Layer 3 of a small transformer language model trained on English Wikipedia (13 layers, counted from 0, width 128).
A neuron's activation on a vector x is SiLU(gate . x) times (in . x), where the dot is the dot product.

Input weights of the MLP neurons that the questions are about. A number n stands for (n - 128) times 0.003.
n1 gate: 116, 198, 144, 168, 127, 193, 102, 115, 156, 146, 142, 96, 110, 155, 143, 151, 100, 132, 59, 86, 178, 113, 115, 82, 104, 93, 135, 160, 147, 75, 162, 157, 107, 103, 95, 126, 145, 135, 180, 110, 96, 171, 142, 138, 110, 134, 193, 163, 250, 71, 160, 116, 120, 169, 131, 79, 129, 118, 166, 127, 152, 120, 115, 126, 92, 92, 136, 71, 142, 159, 153, 161, 117, 121, 131, 162, 116, 144, 152, 175, 161, 104, 114, 108, 100, 79, 102, 156, 151, 139, 157, 132, 167, 94, 149, 78, 43, 116, 147, 105, 108, 110, 153, 157, 81, 70, 132, 60, 107, 108, 147, 146, 114, 175, 96, 126, 144, 143, 155, 160, 155, 79, 168, 93, 123, 118, 147, 129
n8 gate: 110, 92, 158, 126, 126, 140, 159, 190, 147, 82, 107, 99, 161, 87, 153, 106, 149, 166, 172, 153, 145, 112, 130, 141, 63, 128, 115, 125, 200, 149, 104, 203, 100, 97, 153, 187, 98, 176, 107, 160, 199, 145, 82, 143, 116, 114, 211, 131, 168, 163, 174, 90, 105, 83, 142, 135, 124, 122, 94, 128, 157, 143, 91, 108, 103, 160, 129, 115, 95, 135, 121, 161, 166, 134, 144, 123, 79, 80, 104, 155, 130, 235, 141, 159, 122, 121, 162, 77, 68, 139, 126, 209, 132, 157, 210, 143, 193, 161, 64, 150, 145, 180, 93, 122, 114, 173, 137, 187, 157, 130, 144, 160, 143, 170, 123, 95, 130, 141, 143, 95, 135, 179, 117, 41, 128, 141, 96, 125
n12 gate: 143, 151, 139, 121, 122, 150, 149, 125, 150, 83, 37, 123, 128, 113, 91, 131, 171, 118, 119, 115, 139, 66, 145, 85, 74, 125, 111, 126, 96, 128, 102, 119, 133, 119, 92, 200, 129, 128, 117, 156, 144, 89, 205, 125, 111, 77, 119, 85, 127, 132, 77, 113, 75, 118, 99, 130, 185, 110, 122, 49, 132, 166, 141, 126, 133, 112, 148, 91, 132, 121, 161, 80, 118, 156, 138, 120, 113, 114, 90, 114, 148, 166, 92, 171, 140, 157, 63, 117, 159, 142, 109, 114, 90, 128, 113, 147, 168, 151, 141, 53, 141, 94, 85, 195, 105, 87, 117, 134, 127, 128, 202, 121, 129, 109, 88, 148, 84, 142, 124, 147, 117, 96, 120, 57, 130, 98, 128, 102
n83 gate: 137, 178, 128, 146, 104, 166, 169, 111, 80, 134, 90, 151, 75, 156, 120, 89, 93, 108, 180, 98, 75, 130, 159, 151, 90, 145, 103, 85, 120, 153, 181, 71, 118, 66, 58, 85, 84, 125, 103, 143, 70, 190, 156, 72, 132, 178, 94, 164, 113, 105, 86, 132, 168, 152, 138, 133, 86, 105, 148, 169, 153, 155, 152, 134, 142, 120, 144, 135, 138, 115, 161, 126, 163, 129, 154, 135, 94, 116, 120, 115, 148, 160, 180, 151, 104, 120, 67, 165, 120, 83, 180, 105, 155, 155, 175, 128, 116, 153, 82, 179, 75, 150, 155, 127, 122, 143, 70, 98, 150, 183, 95, 88, 145, 137, 66, 157, 138, 69, 152, 105, 120, 142, 160, 148, 113, 60, 153, 148
n169 gate: 95, 125, 123, 156, 192, 138, 166, 16, 128, 115, 149, 118, 156, 66, 156, 203, 98, 136, 64, 196, 102, 135, 114, 89, 166, 142, 79, 119, 179, 194, 136, 135, 48, 153, 120, 100, 174, 118, 137, 101, 187, 98, 113, 109, 73, 123, 91, 80, 120, 114, 131, 161, 153, 176, 134, 148, 164, 90, 184, 141, 116, 177, 139, 161, 175, 146, 107, 94, 102, 122, 75, 133, 120, 146, 141, 154, 100, 200, 203, 86, 122, 102, 55, 148, 113, 100, 117, 105, 140, 171, 182, 148, 133, 187, 86, 119, 168, 104, 141, 76, 125, 102, 139, 107, 118, 181, 109, 174, 102, 126, 140, 164, 120, 69, 181, 143, 151, 137, 97, 131, 157, 114, 127, 123, 116, 162, 110, 150
n199 gate: 82, 98, 192, 132, 148, 138, 87, 158, 89, 186, 155, 135, 177, 126, 110, 148, 165, 85, 127, 104, 186, 132, 109, 180, 93, 133, 141, 126, 105, 198, 181, 178, 117, 167, 98, 100, 157, 138, 120, 119, 9, 138, 134, 95, 116, 159, 197, 116, 161, 92, 99, 157, 177, 104, 94, 99, 118, 109, 147, 110, 185, 69, 118, 180, 122, 153, 97, 130, 128, 121, 101, 150, 155, 168, 136, 89, 147, 129, 139, 122, 198, 157, 168, 141, 115, 111, 146, 140, 104, 126, 146, 115, 150, 105, 161, 74, 92, 119, 138, 88, 110, 101, 183, 162, 114, 127, 135, 96, 112, 127, 202, 128, 77, 150, 107, 183, 165, 81, 145, 52, 111, 108, 141, 161, 115, 120, 94, 124
n218 gate: 133, 218, 103, 121, 111, 119, 174, 88, 173, 99, 119, 128, 133, 102, 102, 146, 157, 108, 149, 60, 167, 108, 155, 78, 108, 131, 87, 123, 167, 162, 133, 144, 120, 151, 199, 194, 96, 130, 122, 141, 158, 138, 176, 87, 164, 83, 151, 96, 170, 160, 168, 132, 85, 86, 104, 131, 162, 152, 161, 169, 143, 89, 154, 101, 169, 155, 132, 107, 133, 96, 116, 164, 154, 133, 199, 119, 147, 199, 166, 94, 144, 162, 149, 130, 93, 214, 99, 94, 64, 108, 147, 127, 95, 151, 98, 136, 212, 164, 155, 97, 154, 147, 148, 123, 214, 114, 142, 111, 138, 139, 206, 158, 100, 62, 74, 116, 151, 137, 122, 146, 162, 152, 129, 119, 134, 67, 97, 83
n224 gate: 95, 131, 146, 167, 83, 99, 143, 131, 87, 137, 61, 184, 147, 125, 133, 121, 92, 151, 174, 117, 138, 59, 149, 152, 111, 104, 73, 121, 147, 127, 195, 87, 143, 151, 133, 127, 136, 166, 111, 149, 87, 122, 89, 134, 140, 134, 196, 129, 154, 181, 95, 142, 127, 162, 94, 94, 115, 130, 77, 97, 93, 137, 59, 147, 101, 136, 122, 142, 139, 83, 105, 100, 133, 50, 141, 106, 182, 153, 100, 130, 88, 204, 106, 76, 89, 108, 41, 74, 142, 165, 126, 101, 130, 126, 85, 134, 115, 125, 49, 169, 174, 152, 142, 161, 123, 121, 169, 110, 88, 124, 96, 153, 177, 90, 170, 143, 156, 107, 136, 149, 187, 112, 82, 113, 198, 106, 153, 175
n234 gate: 138, 140, 84, 105, 42, 143, 149, 150, 169, 154, 97, 107, 199, 103, 130, 90, 127, 106, 136, 196, 162, 139, 104, 75, 168, 128, 140, 137, 102, 84, 61, 81, 119, 149, 122, 94, 189, 116, 108, 151, 136, 182, 100, 143, 86, 133, 131, 149, 117, 164, 119, 138, 208, 131, 104, 152, 81, 138, 158, 103, 167, 102, 110, 141, 151, 81, 112, 134, 93, 92, 156, 120, 177, 144, 137, 130, 86, 152, 174, 126, 79, 78, 101, 103, 138, 177, 147, 156, 137, 198, 160, 34, 68, 138, 138, 90, 141, 128, 149, 111, 120, 119, 70, 185, 103, 162, 149, 169, 176, 130, 87, 124, 105, 88, 116, 127, 134, 130, 117, 123, 118, 146, 164, 96, 186, 128, 76, 126
n1 in: 194, 169, 113, 147, 162, 123, 168, 191, 177, 128, 184, 148, 157, 129, 131, 135, 151, 83, 86, 192, 156, 104, 140, 89, 109, 34, 121, 111, 119, 98, 147, 188, 129, 119, 104, 124, 94, 64, 124, 115, 65, 113, 117, 117, 146, 117, 153, 94, 127, 120, 119, 102, 139, 104, 110, 93, 123, 166, 138, 109, 96, 142, 168, 107, 82, 118, 185, 110, 115, 51, 152, 140, 104, 215, 104, 10, 139, 130, 155, 118, 117, 102, 156, 187, 173, 89, 125, 121, 121, 103, 119, 138, 142, 119, 150, 211, 116, 95, 137, 82, 150, 107, 156, 169, 140, 113, 189, 112, 114, 97, 142, 97, 141, 118, 118, 117, 153, 112, 190, 120, 187, 119, 176, 159, 88, 112, 95, 130
n8 in: 172, 156, 100, 149, 121, 135, 69, 95, 148, 177, 149, 144, 113, 127, 115, 142, 95, 84, 124, 57, 128, 101, 114, 75, 90, 101, 142, 169, 122, 159, 176, 138, 150, 168, 153, 99, 125, 135, 130, 109, 107, 166, 144, 114, 165, 167, 79, 163, 125, 126, 63, 75, 134, 144, 115, 154, 37, 130, 195, 143, 108, 149, 127, 121, 58, 126, 99, 163, 145, 162, 137, 113, 67, 156, 126, 106, 141, 133, 131, 122, 163, 147, 181, 99, 161, 138, 136, 169, 90, 89, 63, 140, 127, 87, 155, 170, 136, 101, 230, 78, 132, 169, 141, 92, 111, 94, 178, 129, 131, 126, 133, 163, 56, 123, 133, 176, 120, 223, 139, 144, 135, 171, 108, 172, 63, 202, 89, 123
n12 in: 87, 153, 121, 129, 121, 172, 87, 147, 61, 91, 136, 156, 120, 127, 149, 181, 89, 152, 128, 187, 121, 132, 95, 85, 124, 73, 135, 174, 183, 153, 158, 140, 126, 128, 117, 158, 128, 129, 214, 144, 117, 128, 100, 121, 132, 118, 167, 122, 176, 136, 120, 102, 153, 120, 128, 94, 55, 157, 102, 193, 102, 130, 163, 103, 76, 89, 154, 112, 136, 136, 155, 139, 140, 114, 157, 122, 106, 143, 140, 108, 196, 64, 119, 105, 121, 110, 154, 105, 118, 125, 122, 129, 109, 125, 101, 141, 97, 77, 150, 153, 76, 106, 136, 71, 131, 100, 116, 155, 155, 186, 130, 183, 180, 121, 122, 159, 146, 105, 201, 105, 120, 194, 104, 112, 150, 91, 135, 157
n83 in: 134, 162, 124, 155, 25, 137, 122, 160, 167, 127, 105, 145, 87, 130, 186, 139, 83, 134, 151, 67, 125, 123, 211, 57, 94, 54, 149, 134, 121, 72, 152, 138, 116, 143, 83, 116, 98, 82, 115, 72, 122, 96, 147, 158, 129, 72, 106, 191, 173, 91, 150, 100, 165, 179, 136, 169, 92, 99, 137, 143, 113, 118, 170, 145, 151, 158, 132, 180, 112, 101, 108, 128, 77, 105, 174, 176, 128, 103, 144, 96, 150, 122, 173, 118, 110, 96, 146, 135, 101, 66, 147, 133, 124, 154, 156, 186, 95, 136, 74, 149, 131, 95, 132, 79, 129, 114, 107, 113, 100, 69, 131, 88, 123, 119, 149, 157, 118, 104, 66, 127, 91, 118, 151, 136, 122, 85, 111, 154
n169 in: 143, 245, 133, 179, 115, 110, 143, 104, 166, 90, 90, 142, 126, 177, 121, 143, 128, 142, 123, 138, 130, 93, 123, 135, 117, 145, 197, 114, 130, 132, 102, 162, 153, 176, 88, 133, 125, 120, 116, 191, 19, 127, 152, 149, 109, 98, 143, 98, 171, 117, 82, 168, 140, 105, 147, 90, 160, 128, 135, 140, 114, 138, 196, 158, 176, 135, 180, 162, 136, 78, 139, 144, 163, 163, 138, 107, 117, 46, 100, 110, 140, 210, 63, 124, 102, 122, 108, 132, 123, 151, 131, 137, 137, 206, 140, 156, 69, 146, 93, 163, 139, 110, 152, 120, 126, 139, 127, 139, 128, 151, 139, 74, 72, 188, 199, 146, 135, 76, 161, 181, 99, 136, 157, 123, 79, 156, 117, 161
n199 in: 150, 131, 110, 97, 106, 178, 179, 132, 152, 116, 91, 61, 131, 156, 123, 112, 166, 134, 149, 143, 100, 75, 115, 100, 121, 117, 169, 122, 42, 117, 172, 139, 71, 110, 51, 164, 144, 56, 144, 82, 154, 152, 138, 181, 103, 105, 147, 133, 136, 147, 108, 142, 92, 117, 61, 154, 208, 139, 146, 58, 143, 80, 125, 155, 146, 90, 88, 119, 134, 75, 138, 190, 98, 99, 79, 116, 127, 106, 105, 112, 96, 108, 93, 109, 147, 141, 115, 122, 160, 156, 123, 122, 173, 136, 130, 201, 153, 143, 149, 161, 166, 168, 194, 74, 142, 138, 120, 138, 127, 138, 80, 120, 159, 106, 147, 78, 113, 126, 125, 151, 116, 94, 66, 135, 51, 189, 188, 119
n218 in: 113, 135, 98, 112, 105, 164, 137, 182, 143, 149, 160, 170, 170, 113, 133, 83, 87, 146, 78, 153, 115, 83, 138, 147, 124, 173, 188, 94, 146, 66, 66, 121, 123, 135, 123, 124, 109, 106, 60, 70, 113, 188, 107, 157, 152, 138, 95, 171, 170, 110, 165, 137, 166, 42, 152, 164, 140, 146, 70, 115, 176, 142, 132, 83, 123, 106, 112, 133, 110, 132, 171, 100, 114, 97, 122, 130, 78, 163, 127, 122, 115, 120, 123, 113, 148, 189, 116, 106, 169, 144, 102, 161, 88, 161, 100, 70, 74, 65, 120, 112, 136, 114, 99, 105, 143, 157, 124, 159, 97, 209, 113, 91, 131, 153, 71, 130, 240, 106, 153, 108, 151, 131, 198, 181, 141, 161, 143, 155
n224 in: 96, 112, 104, 118, 154, 102, 153, 83, 105, 204, 139, 109, 146, 185, 100, 119, 185, 139, 146, 79, 148, 99, 144, 155, 162, 116, 101, 98, 154, 106, 149, 94, 79, 176, 128, 156, 168, 149, 56, 166, 154, 108, 171, 156, 101, 158, 180, 86, 109, 163, 150, 119, 120, 163, 122, 125, 119, 208, 183, 139, 155, 211, 135, 119, 154, 70, 124, 158, 117, 114, 97, 108, 129, 168, 93, 92, 96, 126, 133, 115, 137, 159, 171, 97, 137, 157, 153, 174, 58, 138, 123, 165, 116, 162, 151, 153, 180, 148, 137, 143, 98, 149, 160, 137, 93, 131, 132, 136, 187, 121, 121, 186, 135, 146, 154, 151, 155, 118, 108, 109, 140, 139, 92, 91, 139, 121, 90, 132
n234 in: 141, 64, 132, 226, 98, 97, 206, 116, 132, 126, 58, 105, 184, 114, 97, 97, 132, 129, 152, 154, 92, 98, 102, 113, 141, 125, 122, 128, 147, 99, 78, 152, 81, 203, 127, 92, 183, 115, 94, 172, 156, 120, 152, 135, 131, 87, 169, 130, 159, 142, 141, 110, 127, 146, 119, 113, 111, 115, 103, 164, 146, 78, 118, 164, 137, 92, 160, 156, 120, 114, 125, 90, 123, 112, 168, 98, 64, 125, 136, 128, 105, 109, 111, 160, 105, 136, 162, 132, 117, 149, 95, 93, 94, 57, 119, 70, 138, 186, 146, 93, 174, 109, 147, 144, 158, 144, 137, 121, 120, 105, 73, 75, 162, 134, 184, 153, 70, 103, 121, 157, 108, 161, 167, 140, 132, 165, 80, 143

Each question shows a token from some text and the vector x that enters the MLP there. A number n stands for (n - 128) times 0.017.

"king": 96, 125, 176, 164, 170, 110, 138, 151, 118, 109, 164, 96, 140, 180, 121, 224, 146, 82, 93, 104, 136, 147, 116, 56, 122, 120, 145, 133, 96, 183, 70, 198, 110, 108, 122, 118, 148, 112, 119, 193, 103, 191, 104, 115, 120, 150, 73, 179, 118, 109, 94, 166, 119, 168, 125, 137, 80, 156, 89, 118, 112, 151, 94, 105, 211, 137, 130, 118, 119, 135, 69, 126, 118, 122, 115, 125, 117, 131, 134, 96, 125, 80, 77, 118, 144, 161, 107, 171, 140, 125, 115, 158, 210, 106, 131, 134, 90, 116, 84, 133, 139, 85, 122, 78, 172, 101, 150, 119, 112, 108, 141, 161, 167, 122, 81, 170, 78, 203, 96, 105, 148, 179, 83, 121, 165, 165, 90, 166
Which of these neurons fires most? n218

"ing": 89, 102, 152, 149, 162, 87, 173, 187, 118, 121, 135, 127, 179, 196, 111, 117, 138, 132, 93, 116, 156, 166, 96, 119, 155, 126, 138, 124, 126, 211, 102, 196, 92, 109, 118, 127, 118, 134, 104, 193, 128, 186, 95, 108, 153, 147, 73, 157, 126, 106, 39, 179, 83, 143, 128, 153, 101, 154, 93, 74, 136, 156, 101, 126, 171, 139, 125, 126, 118, 136, 70, 125, 115, 67, 86, 116, 133, 132, 153, 74, 137, 100, 108, 108, 130, 158, 102, 212, 89, 142, 102, 100, 193, 119, 105, 153, 84, 108, 78, 173, 111, 109, 118, 83, 116, 117, 175, 97, 147, 132, 170, 128, 156, 111, 105, 129, 112, 178, 105, 98, 131, 165, 105, 128, 154, 130, 88, 137
Which three neurons fire most, strongest first? n1, n224, n218

"ies": 93, 142, 133, 139, 130, 91, 172, 145, 135, 86, 174, 96, 139, 160, 125, 137, 151, 89, 136, 101, 142, 146, 95, 106, 127, 129, 137, 118, 108, 182, 87, 205, 107, 117, 88, 105, 132, 118, 132, 205, 96, 204, 142, 83, 149, 164, 78, 172, 163, 130, 77, 172, 128, 153, 96, 107, 102, 185, 119, 73, 110, 176, 112, 85, 182, 157, 143, 153, 134, 173, 67, 153, 159, 93, 100, 143, 140, 167, 144, 115, 108, 95, 86, 110, 138, 181, 128, 184, 109, 185, 143, 115, 167, 97, 96, 143, 138, 128, 105, 174, 144, 93, 117, 92, 161, 117, 194, 119, 127, 117, 110, 138, 185, 79, 73, 134, 96, 182, 127, 94, 106, 161, 122, 103, 152, 130, 106, 139
Which of these neurons fires most? n1

"'": 92, 123, 131, 140, 137, 94, 174, 195, 136, 130, 155, 126, 150, 168, 147, 104, 107, 122, 80, 116, 228, 151, 105, 87, 162, 114, 140, 123, 156, 184, 96, 199, 125, 105, 116, 125, 146, 95, 106, 211, 143, 180, 171, 78, 164, 171, 66, 119, 156, 73, 122, 154, 108, 136, 141, 152, 109, 178, 100, 117, 101, 205, 113, 105, 199, 126, 136, 130, 155, 129, 68, 145, 125, 134, 99, 143, 144, 147, 152, 69, 146, 159, 78, 124, 110, 173, 84, 158, 122, 85, 149, 87, 124, 149, 113, 154, 108, 114, 52, 169, 134, 132, 92, 87, 114, 103, 163, 114, 130, 109, 156, 113, 165, 146, 80, 113, 113, 174, 130, 109, 151, 184, 153, 120, 137, 119, 93, 189
Which three neurons fire most, strongest first? n218, n199, n169

"ian": 79, 123, 126, 99, 119, 102, 192, 172, 85, 125, 143, 164, 154, 170, 86, 152, 120, 128, 103, 100, 161, 176, 86, 55, 147, 125, 143, 144, 146, 157, 57, 199, 121, 164, 127, 127, 128, 111, 102, 212, 111, 204, 141, 99, 178, 166, 30, 158, 165, 132, 71, 181, 124, 150, 94, 200, 132, 158, 127, 81, 135, 179, 104, 120, 176, 143, 156, 121, 155, 130, 71, 144, 100, 126, 102, 131, 119, 146, 106, 129, 103, 102, 93, 132, 140, 138, 113, 143, 123, 137, 132, 112, 170, 119, 111, 131, 71, 159, 82, 138, 129, 112, 128, 74, 141, 129, 170, 104, 76, 126, 140, 136, 184, 158, 112, 114, 79, 184, 127, 132, 144, 168, 100, 87, 156, 147, 106, 154
Which three neurons fire most, strongest first? n83, n234, n169

"In": 103, 131, 162, 153, 145, 56, 155, 200, 123, 130, 164, 100, 183, 161, 144, 145, 126, 155, 99, 84, 154, 122, 130, 133, 154, 131, 144, 126, 122, 218, 135, 202, 118, 115, 95, 99, 166, 119, 110, 177, 147, 193, 137, 114, 169, 133, 48, 161, 129, 99, 118, 171, 103, 135, 109, 171, 114, 132, 88, 120, 137, 146, 96, 120, 137, 116, 129, 139, 121, 154, 86, 135, 114, 132, 115, 63, 82, 167, 129, 132, 172, 115, 141, 111, 146, 144, 98, 129, 120, 132, 145, 84, 140, 137, 133, 134, 147, 106, 86, 127, 163, 120, 111, 111, 194, 115, 153, 121, 136, 90, 185, 105, 206, 176, 58, 145, 89, 172, 124, 91, 100, 171, 114, 125, 134, 160, 103, 185
The most active neuron and its activation: n8, at about 0.12

"o": 93, 90, 115, 146, 126, 102, 189, 176, 84, 86, 190, 154, 133, 174, 136, 126, 154, 109, 90, 150, 175, 136, 115, 97, 109, 125, 125, 130, 125, 171, 78, 189, 153, 129, 116, 69, 113, 100, 120, 199, 102, 188, 142, 66, 122, 124, 90, 116, 114, 137, 93, 191, 103, 204, 76, 167, 100, 156, 94, 83, 162, 165, 113, 102, 215, 146, 124, 141, 153, 118, 77, 145, 141, 114, 104, 115, 111, 141, 106, 84, 115, 87, 100, 143, 136, 124, 138, 138, 160, 159, 124, 110, 128, 152, 131, 136, 113, 107, 92, 165, 131, 94, 128, 58, 99, 81, 167, 124, 97, 100, 171, 82, 181, 86, 77, 107, 98, 173, 170, 124, 123, 133, 84, 131, 162, 159, 87, 122
Which of these neurons fires most? n8

".": 103, 94, 148, 146, 144, 82, 140, 177, 129, 125, 156, 98, 150, 162, 132, 119, 134, 146, 90, 89, 157, 143, 107, 66, 121, 115, 131, 168, 130, 182, 87, 193, 105, 108, 133, 134, 106, 162, 120, 214, 136, 193, 170, 108, 175, 180, 85, 139, 148, 107, 104, 181, 92, 167, 102, 131, 70, 155, 96, 80, 78, 182, 137, 117, 144, 109, 163, 129, 158, 103, 63, 178, 136, 137, 109, 129, 81, 141, 154, 108, 165, 144, 91, 113, 134, 153, 115, 139, 98, 125, 159, 111, 162, 123, 99, 120, 90, 133, 88, 187, 130, 130, 134, 92, 132, 120, 177, 93, 92, 91, 165, 130, 178, 96, 82, 122, 106, 200, 164, 108, 90, 150, 135, 96, 166, 166, 114, 128
Which of these neurons fires most? n8

" |": 72, 100, 158, 147, 138, 88, 174, 180, 107, 176, 150, 91, 126, 161, 144, 114, 104, 125, 92, 80, 107, 120, 92, 102, 131, 137, 188, 142, 79, 172, 103, 180, 115, 108, 139, 109, 117, 130, 116, 202, 129, 186, 136, 91, 142, 134, 87, 154, 144, 103, 118, 169, 83, 149, 103, 131, 83, 147, 101, 70, 56, 187, 118, 104, 177, 135, 145, 120, 154, 130, 79, 181, 102, 114, 90, 133, 109, 154, 123, 98, 136, 82, 91, 121, 136, 130, 106, 188, 61, 138, 108, 118, 150, 130, 106, 133, 110, 108, 83, 194, 161, 133, 157, 85, 198, 113, 140, 142, 89, 83, 158, 103, 184, 138, 72, 120, 93, 180, 139, 80, 112, 141, 106, 108, 136, 137, 104, 137
Which three neurons fire most, strongest first? n169, n218, n234

"land": 136, 137, 161, 122, 84, 83, 160, 196, 127, 128, 132, 146, 159, 144, 112, 137, 99, 130, 70, 66, 169, 155, 117, 59, 148, 108, 149, 117, 131, 216, 151, 200, 150, 118, 57, 105, 124, 101, 159, 174, 143, 188, 151, 92, 159, 151, 65, 167, 160, 82, 104, 175, 82, 152, 88, 130, 100, 165, 110, 83, 88, 176, 94, 101, 182, 141, 172, 144, 157, 118, 65, 121, 136, 131, 94, 105, 124, 151, 137, 82, 77, 90, 120, 171, 120, 162, 112, 194, 131, 176, 121, 101, 134, 146, 117, 155, 99, 96, 94, 146, 125, 103, 102, 81, 103, 92, 153, 91, 105, 104, 158, 160, 161, 99, 65, 152, 101, 189, 96, 102, 125, 150, 113, 122, 134, 157, 106, 136
Which of these neurons fires most? n1

"ong": 55, 89, 133, 141, 138, 122, 149, 164, 92, 92, 126, 112, 140, 180, 109, 195, 150, 73, 101, 135, 164, 154, 113, 56, 143, 140, 140, 129, 134, 165, 53, 181, 125, 152, 98, 118, 117, 87, 110, 184, 120, 193, 136, 105, 107, 150, 82, 190, 151, 149, 93, 168, 120, 143, 105, 169, 136, 164, 94, 82, 148, 170, 102, 79, 168, 121, 159, 154, 160, 88, 103, 124, 121, 140, 130, 91, 113, 164, 90, 77, 123, 96, 98, 124, 123, 152, 130, 164, 120, 153, 124, 125, 155, 118, 135, 124, 83, 110, 84, 140, 148, 48, 141, 73, 154, 113, 167, 106, 78, 110, 183, 86, 200, 133, 97, 146, 71, 206, 162, 119, 138, 156, 56, 100, 191, 154, 113, 175
The most active neuron and its activation: n12, at about 0.24

"68": 97, 147, 118, 124, 139, 98, 183, 192, 95, 156, 164, 139, 153, 166, 155, 130, 92, 164, 78, 118, 182, 135, 152, 114, 107, 157, 149, 173, 123, 207, 126, 211, 138, 91, 98, 121, 152, 120, 153, 211, 140, 186, 122, 93, 129, 157, 85, 183, 137, 108, 91, 161, 110, 163, 121, 156, 82, 153, 118, 115, 108, 158, 75, 109, 172, 106, 156, 100, 146, 93, 89, 136, 120, 121, 68, 97, 95, 156, 105, 93, 123, 96, 125, 141, 141, 174, 136, 192, 116, 137, 134, 129, 180, 130, 129, 121, 132, 153, 83, 140, 143, 129, 162, 89, 167, 87, 170, 147, 50, 103, 185, 75, 158, 105, 67, 144, 96, 180, 158, 102, 122, 148, 124, 92, 176, 141, 115, 149
Which of these neurons fires most? n1

"ab": 97, 123, 124, 131, 158, 110, 114, 129, 110, 141, 150, 143, 113, 177, 125, 180, 96, 114, 83, 125, 186, 138, 135, 69, 133, 132, 146, 101, 148, 178, 90, 180, 122, 97, 126, 76, 120, 101, 116, 216, 79, 225, 144, 85, 89, 97, 59, 145, 116, 77, 66, 162, 107, 168, 99, 186, 127, 141, 119, 90, 156, 186, 124, 85, 157, 110, 161, 127, 109, 119, 60, 136, 127, 151, 119, 140, 123, 156, 109, 78, 134, 112, 117, 98, 134, 142, 145, 115, 166, 153, 124, 148, 126, 152, 114, 159, 122, 131, 57, 186, 158, 95, 147, 94, 130, 142, 146, 123, 68, 128, 176, 101, 206, 136, 87, 149, 108, 160, 137, 134, 118, 147, 100, 93, 169, 191, 87, 109
The most active neuron and its activation: n169, at about 0.65

"at": 107, 114, 97, 122, 156, 79, 131, 185, 83, 132, 135, 103, 169, 177, 104, 165, 97, 144, 111, 63, 132, 165, 94, 118, 103, 108, 149, 168, 107, 189, 139, 195, 129, 115, 90, 140, 145, 128, 150, 170, 143, 178, 123, 73, 161, 135, 52, 161, 132, 116, 102, 172, 87, 153, 135, 152, 108, 142, 62, 79, 116, 186, 112, 114, 162, 123, 147, 94, 173, 146, 122, 138, 125, 109, 118, 131, 90, 154, 94, 105, 110, 105, 76, 150, 149, 137, 95, 98, 142, 155, 112, 98, 165, 173, 78, 115, 87, 122, 80, 145, 170, 89, 120, 78, 82, 129, 155, 109, 29, 172, 191, 122, 174, 160, 99, 125, 69, 140, 140, 113, 133, 155, 89, 95, 90, 101, 94, 117
Which of these neurons fires most? n12

"un": 102, 105, 107, 132, 129, 95, 172, 155, 80, 110, 146, 106, 164, 174, 124, 139, 105, 133, 103, 99, 129, 154, 117, 66, 129, 125, 133, 171, 103, 200, 127, 194, 83, 123, 72, 67, 120, 136, 154, 186, 140, 182, 150, 88, 161, 108, 74, 204, 141, 82, 115, 185, 64, 116, 87, 110, 84, 157, 97, 99, 143, 176, 105, 88, 179, 133, 145, 104, 167, 117, 91, 127, 95, 124, 129, 138, 94, 190, 58, 91, 111, 109, 149, 129, 129, 149, 104, 113, 133, 165, 141, 95, 125, 175, 106, 173, 88, 129, 82, 163, 152, 91, 144, 86, 105, 113, 195, 174, 101, 143, 196, 130, 190, 163, 125, 119, 72, 156, 147, 136, 137, 143, 98, 93, 167, 154, 91, 171
Which two neurons fire most, strongest first? n12, n169

",": 104, 116, 157, 117, 120, 105, 170, 172, 78, 125, 186, 115, 157, 151, 122, 125, 111, 117, 77, 92, 154, 123, 125, 109, 119, 97, 164, 148, 119, 194, 110, 200, 113, 92, 98, 122, 124, 162, 142, 197, 113, 185, 158, 114, 147, 144, 75, 174, 151, 83, 133, 160, 105, 154, 98, 149, 102, 145, 86, 62, 71, 165, 130, 104, 180, 124, 158, 149, 142, 140, 71, 187, 129, 109, 116, 88, 88, 149, 129, 109, 129, 119, 97, 129, 144, 158, 95, 188, 93, 130, 126, 104, 113, 149, 100, 133, 99, 118, 101, 184, 136, 132, 103, 90, 143, 103, 143, 140, 126, 61, 173, 105, 194, 88, 93, 117, 102, 191, 150, 123, 108, 174, 127, 99, 152, 125, 110, 130
Which two neurons fire most, strongest first? n12, n234

" st": 133, 133, 141, 146, 138, 77, 160, 197, 77, 158, 150, 87, 147, 174, 107, 117, 140, 124, 81, 93, 208, 151, 84, 87, 144, 106, 137, 144, 120, 187, 125, 214, 101, 100, 121, 107, 176, 117, 129, 183, 168, 162, 140, 100, 132, 123, 110, 181, 174, 87, 82, 170, 89, 143, 93, 146, 96, 142, 75, 78, 79, 154, 129, 118, 191, 128, 155, 161, 108, 102, 78, 173, 92, 142, 130, 183, 76, 144, 150, 114, 138, 103, 103, 167, 143, 167, 100, 157, 91, 118, 114, 94, 183, 125, 116, 145, 144, 96, 52, 179, 146, 107, 138, 109, 120, 119, 152, 122, 91, 139, 149, 85, 159, 90, 84, 111, 129, 176, 114, 99, 117, 170, 150, 93, 109, 138, 123, 161
Which three neurons fire most, strongest first? n199, n1, n224

" 1": 100, 150, 141, 154, 121, 93, 204, 153, 113, 167, 200, 110, 142, 158, 154, 94, 125, 174, 112, 87, 115, 147, 112, 88, 156, 125, 132, 143, 115, 154, 80, 199, 129, 108, 95, 140, 108, 119, 100, 206, 131, 181, 121, 93, 110, 125, 73, 135, 154, 127, 131, 162, 65, 165, 114, 138, 95, 178, 107, 61, 109, 184, 100, 128, 160, 166, 131, 115, 177, 95, 87, 132, 141, 119, 113, 127, 105, 187, 93, 43, 113, 78, 95, 127, 123, 171, 143, 211, 134, 119, 130, 122, 166, 132, 84, 119, 117, 134, 85, 180, 154, 101, 109, 75, 148, 85, 153, 136, 126, 91, 172, 121, 191, 92, 84, 134, 93, 187, 123, 103, 131, 135, 114, 85, 128, 134, 92, 180
Which of these neurons fires most? n8

" 11": 112, 173, 121, 156, 143, 105, 218, 185, 117, 160, 184, 120, 145, 167, 149, 109, 128, 172, 93, 57, 133, 143, 127, 106, 133, 123, 145, 157, 96, 166, 147, 211, 109, 122, 93, 142, 138, 148, 117, 206, 132, 173, 160, 95, 141, 120, 102, 162, 174, 122, 120, 174, 91, 163, 123, 171, 95, 158, 124, 74, 142, 185, 119, 115, 180, 163, 129, 92, 150, 108, 97, 123, 114, 101, 79, 167, 126, 165, 78, 47, 113, 82, 116, 135, 168, 153, 117, 196, 109, 120, 122, 127, 150, 118, 103, 120, 109, 145, 68, 137, 140, 136, 163, 99, 160, 96, 138, 133, 94, 110, 178, 91, 177, 87, 74, 140, 68, 187, 136, 95, 117, 147, 119, 102, 140, 152, 110, 196
The most active neuron and its activation: n83, at about 0.13